Layer 2 of a small transformer language model trained on English Wikipedia (17 layers, counted from 0, width 64).
A neuron's activation on a vector x is squared ReLU(weights . x), where the dot is the dot product.
The model reads these tokens: "w" "y" "ers" "\n" " C" "RC" " |" " " "7" "3" "." "1" "6" " m" " |" "\n" "|" " Ja" "vel" "in" " throw" " |" " Ar" "ley" " I"

The vector x that enters this layer's MLP at each token. A number n stands for n times 0.038.
0 "w": -4 2 4 21 38 23 -8 12 -28 -23 13 20 -41 45 -4 18 18 -16 -50 5 22 -22 41 39 -7 0 16 -3 21 -23 -27 0 -26 -2 -46 16 -9 -27 -51 74 -37 -40 -28 48 5 -26 -16 44 7 9 1 2 15 -27 14 -18 -39 20 -9 -12 23 -7 32 -14
1 "y": -31 10 33 2 7 -6 38 -26 -33 7 18 6 -2 27 -48 6 56 7 -10 -7 24 -62 17 -16 -1 -9 -43 7 -11 -3 -49 16 -6 -24 -50 6 18 6 -50 37 -37 -49 -4 -5 -24 -11 15 47 -20 63 6 8 -22 -22 0 -2 -35 -11 19 15 4 6 -16 -25
2 "ers": -19 -9 14 18 -12 21 30 0 -41 -1 95 16 2 31 -31 16 7 -11 -56 15 -1 -6 17 -7 30 -2 -25 -11 7 11 -21 20 8 2 -6 -23 49 -41 -16 6 -21 -27 -3 -34 -44 -32 11 34 24 43 21 -30 -18 2 33 -8 -11 -4 2 21 27 55 -3 -28
3 "\n": 24 -14 11 -62 -59 48 32 7 -14 11 49 -19 -53 -4 -11 30 -16 -25 -26 18 26 36 -11 -17 -1 30 -4 35 -6 5 -61 6 16 -6 -15 33 9 8 1 -5 -23 -21 41 -10 -36 33 43 13 19 -10 12 34 -6 -18 25 2 7 -14 39 -21 35 16 1 18
4 " C": 23 -15 -15 -20 -4 8 50 16 14 2 38 31 2 33 4 22 -38 -46 -24 -39 40 14 -25 19 23 -12 -79 25 -16 -10 -16 -32 0 -16 1 10 -28 -1 10 -14 -9 -21 9 -43 -28 -18 21 -15 -14 33 50 15 -5 -65 23 -4 15 4 -19 -22 35 1 -38 5
5 "RC": 4 -20 -9 -3 13 16 51 65 -7 -27 35 37 -3 34 20 23 -42 9 -26 -2 35 33 4 26 26 -9 -58 21 -15 -19 -15 -66 8 -14 8 2 12 24 26 -5 16 -21 17 -23 -2 1 20 -20 43 50 9 0 -14 -46 3 -30 -10 -11 4 7 31 29 -19 -41
6 " |": 28 -4 -18 -11 10 7 36 27 -18 -13 47 19 -21 -7 -9 -7 -27 5 -26 32 35 28 -31 -26 55 16 5 -25 23 -39 -1 -9 25 -20 -34 0 32 1 27 34 -8 -41 22 2 -5 19 29 54 -5 17 34 50 -16 -33 41 -1 15 -54 -6 41 29 12 13 -25
7 " ": 4 -10 19 -51 -7 1 27 18 31 12 42 33 -20 -10 -2 19 -18 -32 -20 -8 33 -16 -13 -37 10 49 -19 21 -27 -34 15 -23 -15 -61 -59 13 57 -19 12 27 -13 -13 11 -18 -15 10 43 -13 -18 -6 13 11 -9 -36 31 -26 19 23 5 -25 58 13 -23 9
8 "7": -8 -35 9 12 48 4 10 11 -19 13 39 -2 -6 -13 -27 -26 -8 4 -48 -40 51 -4 -29 -24 -7 14 -21 26 12 -17 -4 30 16 -48 2 -5 40 -13 30 30 8 -13 18 0 -35 20 10 -33 30 38 30 47 -17 -26 53 40 -8 -20 25 -23 38 39 -26 -5
9 "3": 4 -33 28 36 13 -10 -11 33 -30 17 0 21 -33 -28 -20 0 -34 14 -36 -18 55 4 -28 -2 -9 -5 -22 11 15 -18 4 -5 8 -18 -11 10 64 30 -7 38 22 -56 34 5 -23 7 -6 -31 5 22 50 36 -7 -43 32 5 -43 -26 17 -29 23 25 -43 -19
10 ".": 32 -30 19 -10 20 -31 -32 36 3 -19 41 20 -39 1 7 2 38 25 0 35 7 12 3 -38 4 8 8 0 7 19 -58 20 15 -3 -26 49 79 -44 0 16 -11 -20 26 -7 -20 34 21 52 -3 21 25 52 -9 -20 27 22 9 10 -3 10 2 30 -9 22
11 "1": -17 -47 20 2 31 -5 -17 43 -48 -2 -13 12 -38 1 4 -11 -7 23 -41 -2 27 -19 -50 -10 19 -38 -19 17 3 -4 4 0 -2 -28 -26 45 60 13 -13 39 1 -14 4 -8 -47 17 -28 -28 14 -8 11 37 5 -73 46 22 14 5 18 -16 34 17 -18 9
12 "6": -5 -18 -7 23 33 -5 0 29 -23 25 14 23 -21 -6 -11 -7 6 13 -47 -30 47 -10 -12 8 4 -19 4 25 31 -12 -18 6 -6 -33 -15 28 57 -1 30 39 24 -8 16 13 -39 5 -3 -23 25 23 29 54 -8 -34 47 24 -31 -26 39 -21 31 55 -39 -42
13 " m": 26 25 -1 -3 11 -1 37 18 -10 -51 35 28 -2 -5 -20 50 23 -57 -39 -35 44 28 10 -3 -21 8 -47 1 -3 -15 -6 -5 -26 24 0 26 43 1 6 46 -5 -6 13 -21 -42 24 -13 9 -45 15 5 0 35 -46 -37 6 20 -4 16 -35 15 2 -11 -51
14 " |": 30 -2 -15 -8 10 6 40 26 -17 -14 45 21 -18 -9 -11 -3 -31 9 -28 30 37 31 -31 -26 52 11 4 -28 19 -38 0 -6 23 -19 -38 3 36 1 27 36 -5 -40 21 7 -8 19 28 54 -4 12 32 50 -17 -34 39 2 12 -60 -7 33 26 15 15 -24
15 "\n": 26 -32 26 -46 -62 44 30 4 -10 9 54 -10 -72 3 -17 33 -9 -14 -18 13 17 26 -21 -15 -1 20 13 39 3 8 -60 9 9 7 -24 25 5 9 -13 -6 -11 -16 52 -28 -39 22 50 4 21 -16 -2 16 4 -17 16 -3 9 -12 42 -14 34 13 3 11
16 "|": 0 -5 2 -36 -43 -6 18 61 -41 0 61 -5 -25 32 -6 -16 -9 3 7 -4 40 11 -29 -16 8 21 -12 0 41 2 15 -9 26 37 -28 14 41 -6 45 48 -11 -27 9 -13 6 14 52 26 26 -12 36 -8 -23 -51 42 3 -9 -17 -17 -22 24 -12 -37 8
17 " Ja": -25 -64 31 -17 -23 -14 -5 18 26 -2 31 33 -4 -13 -4 18 -20 -21 -65 -9 5 18 -30 29 21 -14 -65 10 -16 -13 -27 -51 13 -30 -17 -7 -19 -2 -12 -32 28 -38 -33 -23 14 -8 25 49 -3 18 2 48 -32 -52 10 4 -3 -1 -9 -22 -9 -20 -18 8
18 "vel": 10 -20 40 34 15 -45 10 8 -36 1 39 33 25 -3 13 3 -22 9 -11 31 11 -7 28 -20 10 -39 -43 9 41 -9 -14 18 27 41 -5 21 -18 2 -2 75 -6 -13 -4 39 -42 -36 14 19 41 51 18 -11 -22 -34 4 3 -11 27 9 -20 14 -7 -43 -35
19 "in": -44 21 16 -10 27 -4 20 -19 -23 1 49 9 -7 24 -21 42 34 3 -10 17 38 -13 -8 -7 48 -10 -44 -20 21 -12 -41 -9 14 6 -14 14 -4 -9 15 45 -19 -7 31 10 12 -50 2 23 29 31 -3 15 4 -19 32 -7 -18 1 69 -26 27 40 -30 -61
20 " throw": 1 6 53 -22 6 19 -29 34 -15 -38 37 21 0 -10 33 40 -48 -32 -47 7 25 40 6 -10 21 -17 -16 -17 4 -3 -16 24 50 -14 -12 -28 0 -1 -22 26 -18 -25 -10 41 -20 -23 19 11 -13 17 40 -32 28 -43 17 -17 46 23 37 -30 27 -10 -35 -14
21 " |": 26 -3 -16 -3 7 9 36 21 -15 -14 52 13 -16 -7 -13 -7 -31 7 -26 27 35 29 -31 -26 53 17 3 -28 22 -37 -1 -12 27 -21 -32 1 38 3 22 32 -14 -42 13 4 -5 24 33 54 -6 11 33 53 -11 -39 37 4 12 -53 -3 41 34 14 16 -20
22 " Ar": -1 -1 -13 -39 -18 -8 39 3 17 21 21 18 26 -17 16 26 7 -14 -10 -3 22 -1 -17 69 26 -30 -85 0 -2 -2 -26 -18 -14 7 -61 6 -14 -32 -5 -36 -9 -39 -18 8 1 0 0 68 -11 16 17 31 -11 -39 34 -10 -1 24 16 -28 20 -27 -30 -9
23 "ley": -30 -76 39 -10 15 6 2 2 -10 17 50 5 -35 29 -34 -12 -4 -10 -8 45 10 -28 8 15 18 -42 -11 -43 9 -10 -24 21 43 -13 -30 21 34 -32 26 28 -13 -54 8 2 3 -34 19 33 16 24 23 0 -6 -27 3 15 0 5 42 2 -21 57 -8 -6
24 " I": -18 -54 -7 -24 -25 -6 33 25 -29 5 15 63 -23 34 -61 40 12 -38 -11 -55 29 -7 -18 14 2 -4 -40 -13 -19 37 -24 -44 -15 -8 -7 -17 21 -1 -16 -4 35 -38 2 -40 13 -19 49 8 2 17 20 40 -6 0 22 9 -21 -17 27 -2 27 5 -6 -5

Each question shows the input weights of one neuron of the MLP. A number n stands for n times 0.0063.

n247: -2 12 10 12 -1 -12 8 -7 0 -9 6 -15 -1 3 -11 -4 -17 -21 2 -8 6 4 -4 5 -12 3 7 -9 -19 8 -6 18 17 -3 3 -1 3 10 6 -6 6 5 -7 -3 -8 6 -10 2 19 4 4 -9 3 4 2 3 3 12 3 -4 4 -2 16 3
On which three tokens does it fire most, strongest first? 20 " throw", 8 "7", 2 "ers"

n50: -3 -15 -17 11 -19 -11 -13 -25 -7 6 13 -3 -22 9 -12 -13 8 -12 1 -18 5 36 -20 43 14 -6 47 -5 -1 10 14 9 20 -4 21 36 10 -5 -27 -14 19 12 -38 11 -11 -11 -13 -1 21 9 1 -10 -5 17 -14 -34 -4 -13 12 -32 -25 1 22 -49
On which two tokens does it fire most, strongest first? 0 "w", 12 "6"

n220: 23 8 12 8 3 -21 -14 11 -8 3 -4 3 -1 0 6 8 11 -15 1 -4 -9 4 7 -6 -14 -3 1 1 11 -1 9 -5 6 10 3 -17 -8 12 5 -5 -15 4 4 12 7 -5 6 -10 -10 -12 -16 -8 9 11 14 13 -7 -23 -10 -17 -3 11 -3 4
Which token does this neuron like most? 20 " throw"

n203: 0 -1 -12 -1 -15 -41 17 -6 -27 -15 -39 -19 -19 14 3 -10 -23 12 11 7 2 -2 -2 21 10 7 37 -22 19 2 -4 6 4 6 -31 -2 5 -1 -14 -3 12 -3 2 -12 -43 -16 -9 -19 -7 18 -7 -10 -24 -11 5 -17 -9 11 -5 -10 -24 -5 5 -9
On which three tokens does it fire most, strongest first? 11 "1", 18 "vel", 9 "3"

n48: 5 5 -5 -3 3 11 -16 5 1 10 -10 -5 4 10 -1 0 1 -16 2 15 5 5 14 -4 -11 0 9 1 -22 -3 -1 -3 0 -9 4 8 -10 5 10 -3 0 8 2 10 -2 7 -4 0 12 5 3 8 -5 8 -3 -7 -2 -3 -7 3 -5 20 3 7
On which token does it fire most, and how strongly? 3 "\n", at about 0.05

n1: 9 -16 2 18 13 65 3 15 -35 8 3 0 -6 25 41 -26 -2 6 -1 0 11 -16 2 -4 -15 2 7 27 10 19 29 -4 19 26 39 1 9 22 9 8 -45 2 34 -2 7 -38 1 -22 -47 -23 -28 -2 -10 4 -6 -3 43 -23 6 22 -6 4 -8 4
On which three tokens does it fire most, strongest first? 11 "1", 16 "|", 15 "\n"

n104: -11 -9 -2 -3 -4 -6 -7 -13 2 -17 3 -17 -4 22 5 -1 -3 -11 15 -7 -10 8 -8 11 4 -2 16 -3 10 3 10 17 12 -1 5 6 -5 -4 -11 4 14 6 -28 -17 0 0 -2 1 -4 -5 15 -10 -13 -6 8 5 6 5 -2 6 -4 0 10 -5
On which two tokens does it fire most, strongest first? 23 "ley", 16 "|"

n98: -26 -58 -20 -5 -31 -35 28 0 -29 -8 -12 -7 29 -2 -5 1 -23 8 28 -18 20 14 -19 48 31 5 16 5 32 15 39 31 -7 -1 3 7 12 3 19 -2 -24 37 -32 5 -16 31 7 -11 2 7 -16 -14 21 38 -5 -29 20 -12 -32 -20 -35 8 30 27
On which token does it fire most, and how strongly? 16 "|", at about 0.14

n172: -7 4 25 -11 -3 -15 14 29 -6 4 -25 -7 -27 7 -37 -40 -43 24 -23 -7 11 17 19 -3 12 7 18 -24 -13 -9 -4 -3 -17 -4 -1 -20 -21 -23 10 -32 45 3 18 -6 -9 -26 -36 -35 -1 11 -22 -5 5 43 -7 -20 6 -4 -17 -5 6 -10 3 0
On which token does it fire most, and how strongly? 5 "RC", at about 0.13

n158: -5 15 2 -6 9 -2 -5 23 11 18 4 -12 22 23 -3 -9 22 17 2 3 -4 9 0 -16 -10 -19 19 -9 -12 11 16 5 34 11 -15 -3 15 -15 -3 -8 21 -10 1 3 33 -13 0 -41 5 -29 11 12 29 9 -1 -22 22 22 -6 -4 -6 -24 7 0
On which two tokens does it fire most, strongest first? 20 " throw", 16 "|"

n225: -3 24 -2 -11 4 2 -32 -6 17 3 11 -9 -4 6 5 -14 -18 -21 7 -21 -25 -35 21 -22 -16 35 24 27 23 -2 -1 14 10 9 12 -32 -8 13 -4 -20 9 -5 31 -12 -19 -23 5 -18 -24 -22 -23 -3 1 -26 20 6 7 -45 -15 -6 -27 14 14 0
Which token does this neuron like most? 15 "\n"

n202: -26 12 5 0 -15 -5 -18 -15 15 17 25 3 -12 19 38 -4 -4 5 21 7 -15 -28 -3 -4 -61 21 -6 11 -12 14 2 33 22 -8 8 -28 4 20 14 -2 8 5 7 14 -27 -13 -2 -4 -6 -30 -23 -30 -2 -18 -11 -3 -48 -16 1 10 9 -13 3 4
Which token does this neuron like most? 15 "\n"

n97: 7 1 -5 26 -13 20 -21 18 -15 7 -8 -31 10 12 5 7 -2 -6 -12 -6 -2 -12 10 4 -13 6 -17 -6 9 18 -1 -1 12 -9 6 17 -4 38 6 -5 8 30 -23 -11 -12 2 9 11 -17 3 -10 -7 15 13 24 -12 -7 10 -6 -3 1 14 -18 17
Which token does this neuron like most? 11 "1"

n7: -9 -9 -5 2 7 -3 -4 5 10 3 6 -15 3 -3 -15 -6 -2 -9 -13 15 -7 9 8 2 -1 -5 -2 -2 -16 0 17 -11 5 8 -11 -3 4 7 -6 2 14 21 2 1 4 5 -11 -2 8 5 -9 17 7 4 4 -8 8 2 4 -4 4 -14 10 -3
On which two tokens does it fire most, strongest first? 17 " Ja", 11 "1"

n94: 10 -5 15 6 -4 -18 -6 -4 1 2 -11 -7 -2 12 9 1 21 4 8 -5 -13 7 19 11 3 -6 22 2 -8 9 2 1 6 13 -6 5 -10 3 5 6 23 15 -11 0 6 -2 -17 -4 18 -5 -2 4 5 -4 -2 -6 -4 -13 -7 -16 3 2 -6 2
Which token does this neuron like most? 18 "vel"

n88: -33 17 16 17 0 -41 -9 31 -15 -9 -79 3 9 48 1 19 3 38 -10 -16 10 -4 -32 2 2 -38 20 0 -34 21 29 -7 7 29 -20 25 -21 27 4 17 -17 31 12 8 12 46 -34 -18 -33 -23 -54 41 35 24 -21 -2 -9 4 -10 46 3 5 10 -9
On which token does it fire most, and how strongly? 11 "1", at about 2.1

n189: 36 -45 -10 32 -5 37 -11 8 -18 5 -17 -23 -3 -5 6 15 1 21 6 15 -29 -33 -10 -5 8 -7 -26 30 -32 -19 38 -4 -4 -11 12 1 -17 22 17 20 -17 3 9 -35 0 -25 22 -4 29 -23 -13 -19 15 54 10 8 -4 -3 -23 17 -10 30 -13 -10
On which token does it fire most, and how strongly? 5 "RC", at about 0.11

n192: -3 1 8 4 -2 -7 -21 -4 -10 -12 -13 -19 -11 -12 -11 -20 -37 5 24 -32 31 23 -1 26 38 8 43 -18 1 -19 10 21 11 -10 -5 10 -3 1 6 0 26 31 -26 7 -11 16 -11 -4 -10 15 -6 -35 3 41 -34 -31 23 36 7 -13 -16 9 21 -28
Which token does this neuron like most? 20 " throw"

n241: -3 14 -3 12 -10 -9 -13 -15 5 -12 6 -2 13 6 0 -20 0 -8 -6 -3 -3 14 5 -8 -2 -9 -5 -8 -10 15 -9 14 8 9 -10 8 5 11 -10 6 12 27 8 6 -9 -11 -5 -6 -5 3 -10 -11 -5 -15 8 -2 -6 -15 -9 -9 -21 -8 6 -9
On which two tokens does it fire most, strongest first? 18 "vel", 13 " m"

n165: 16 5 -6 31 8 -25 39 -37 20 -25 -44 -11 -16 -9 -41 -16 -12 15 38 -14 -10 -33 -20 -27 16 56 5 24 -2 47 19 54 19 -32 2 -10 -33 9 1 -49 -1 -22 -2 17 -5 -36 -23 -25 3 -25 18 -68 -42 7 15 34 -46 -9 3 -62 0 37 23 -4
Which token does this neuron like most? 8 "7"

n232: -7 7 -3 -2 12 -2 -1 -4 13 12 -6 3 -5 -18 -24 -6 -11 -6 1 -1 -10 0 -2 13 -5 7 1 -5 -17 -9 5 -3 5 -1 25 -6 -20 -4 5 -4 1 8 16 -9 -3 5 17 -8 6 2 4 -8 17 3 -3 -1 -17 7 -8 -10 -22 23 -6 -2
On which two tokens does it fire most, strongest first? 4 " C", 8 "7"

n120: 4 0 2 7 3 2 12 -10 6 3 -3 -1 -16 -18 -5 -11 17 -4 -5 4 -9 7 7 5 2 6 -10 9 7 0 5 9 8 4 6 -16 -2 -2 11 0 9 5 -11 3 -5 4 7 -1 -12 -2 6 -6 7 3 -6 10 11 13 9 -13 -10 -6 -4 14
Which token does this neuron like most? 13 " m"

n21: -9 12 26 37 -2 4 -9 -10 -7 16 -17 -6 12 25 0 14 -2 26 3 -3 -5 29 -7 15 20 13 7 0 -11 7 10 4 -15 0 8 -1 7 14 31 -9 7 30 22 13 9 -14 5 22 0 -14 -6 -7 15 13 4 -30 -25 7 13 13 0 -11 -23 8
Which token does this neuron like most? 19 "in"

n223: 3 -35 17 3 11 8 -1 4 -13 -6 -7 -5 -31 -8 -26 -23 -12 11 -27 -17 0 -10 -24 3 5 -22 3 -10 -6 47 12 28 -19 -1 -9 16 -3 2 -4 -1 28 31 -2 -24 -3 6 5 0 -26 -6 4 -27 -1 25 -17 -20 10 73 -8 -10 -12 -5 9 -38
Which token does this neuron like most? 11 "1"

n115: -6 -25 -3 12 -3 -12 4 -7 -10 0 -15 10 0 4 -1 2 -14 25 5 1 8 38 -12 20 9 -13 4 6 10 5 0 22 2 2 -10 0 -14 34 16 -15 -2 -1 -13 -5 12 -1 -18 -18 17 3 9 -8 -6 15 -6 -18 7 -24 -27 -8 -6 11 7 -25
On which two tokens does it fire most, strongest first? 5 "RC", 9 "3"

n187: -13 -17 5 -6 8 -1 9 -18 -34 17 -12 37 -10 6 27 -37 25 -18 16 28 -38 14 16 -9 -34 7 -15 5 1 -1 22 14 23 -23 35 -20 -9 9 40 -16 10 -20 25 6 -16 0 22 -13 -9 -44 -14 -20 3 -20 -19 -3 -44 -18 -22 7 -8 17 12 -8
On which token does it fire most, and how strongly? 23 "ley", at about 0.12

n179: -5 18 7 18 20 32 -20 9 -22 -17 -10 -14 -2 24 40 0 -1 -5 5 -4 -13 -6 -21 6 -30 -6 -6 -17 20 5 11 5 23 -2 6 -16 -12 -11 -13 14 1 -7 -2 -13 -1 0 30 -8 -4 -50 -18 13 21 0 -23 8 -15 -19 9 37 0 -13 10 -5
On which token does it fire most, and how strongly? 0 "w", at about 0.32

n79: -22 -32 25 32 -3 -3 2 6 23 18 -16 -20 -42 13 18 14 41 -4 1 -13 1 -6 30 35 19 -16 49 -11 14 -23 -9 38 8 25 -30 -54 -8 42 18 -18 2 36 2 -26 20 3 -59 -19 45 13 -12 -27 -14 19 4 -16 -14 -9 -17 -35 20 -21 -9 8
On which token does it fire most, and how strongly? 0 "w", at about 0.24

n221: -22 2 -14 -6 -25 -49 1 -9 -12 -19 3 -24 -7 8 -4 1 -6 -2 19 -31 -26 19 -22 -7 -1 -12 26 0 1 30 -7 27 -18 23 7 2 -6 11 11 5 17 -24 13 19 4 -12 7 -11 -3 -14 -12 22 7 19 6 -18 -10 0 -6 38 -9 3 15 -23
Which token does this neuron like most? 24 " I"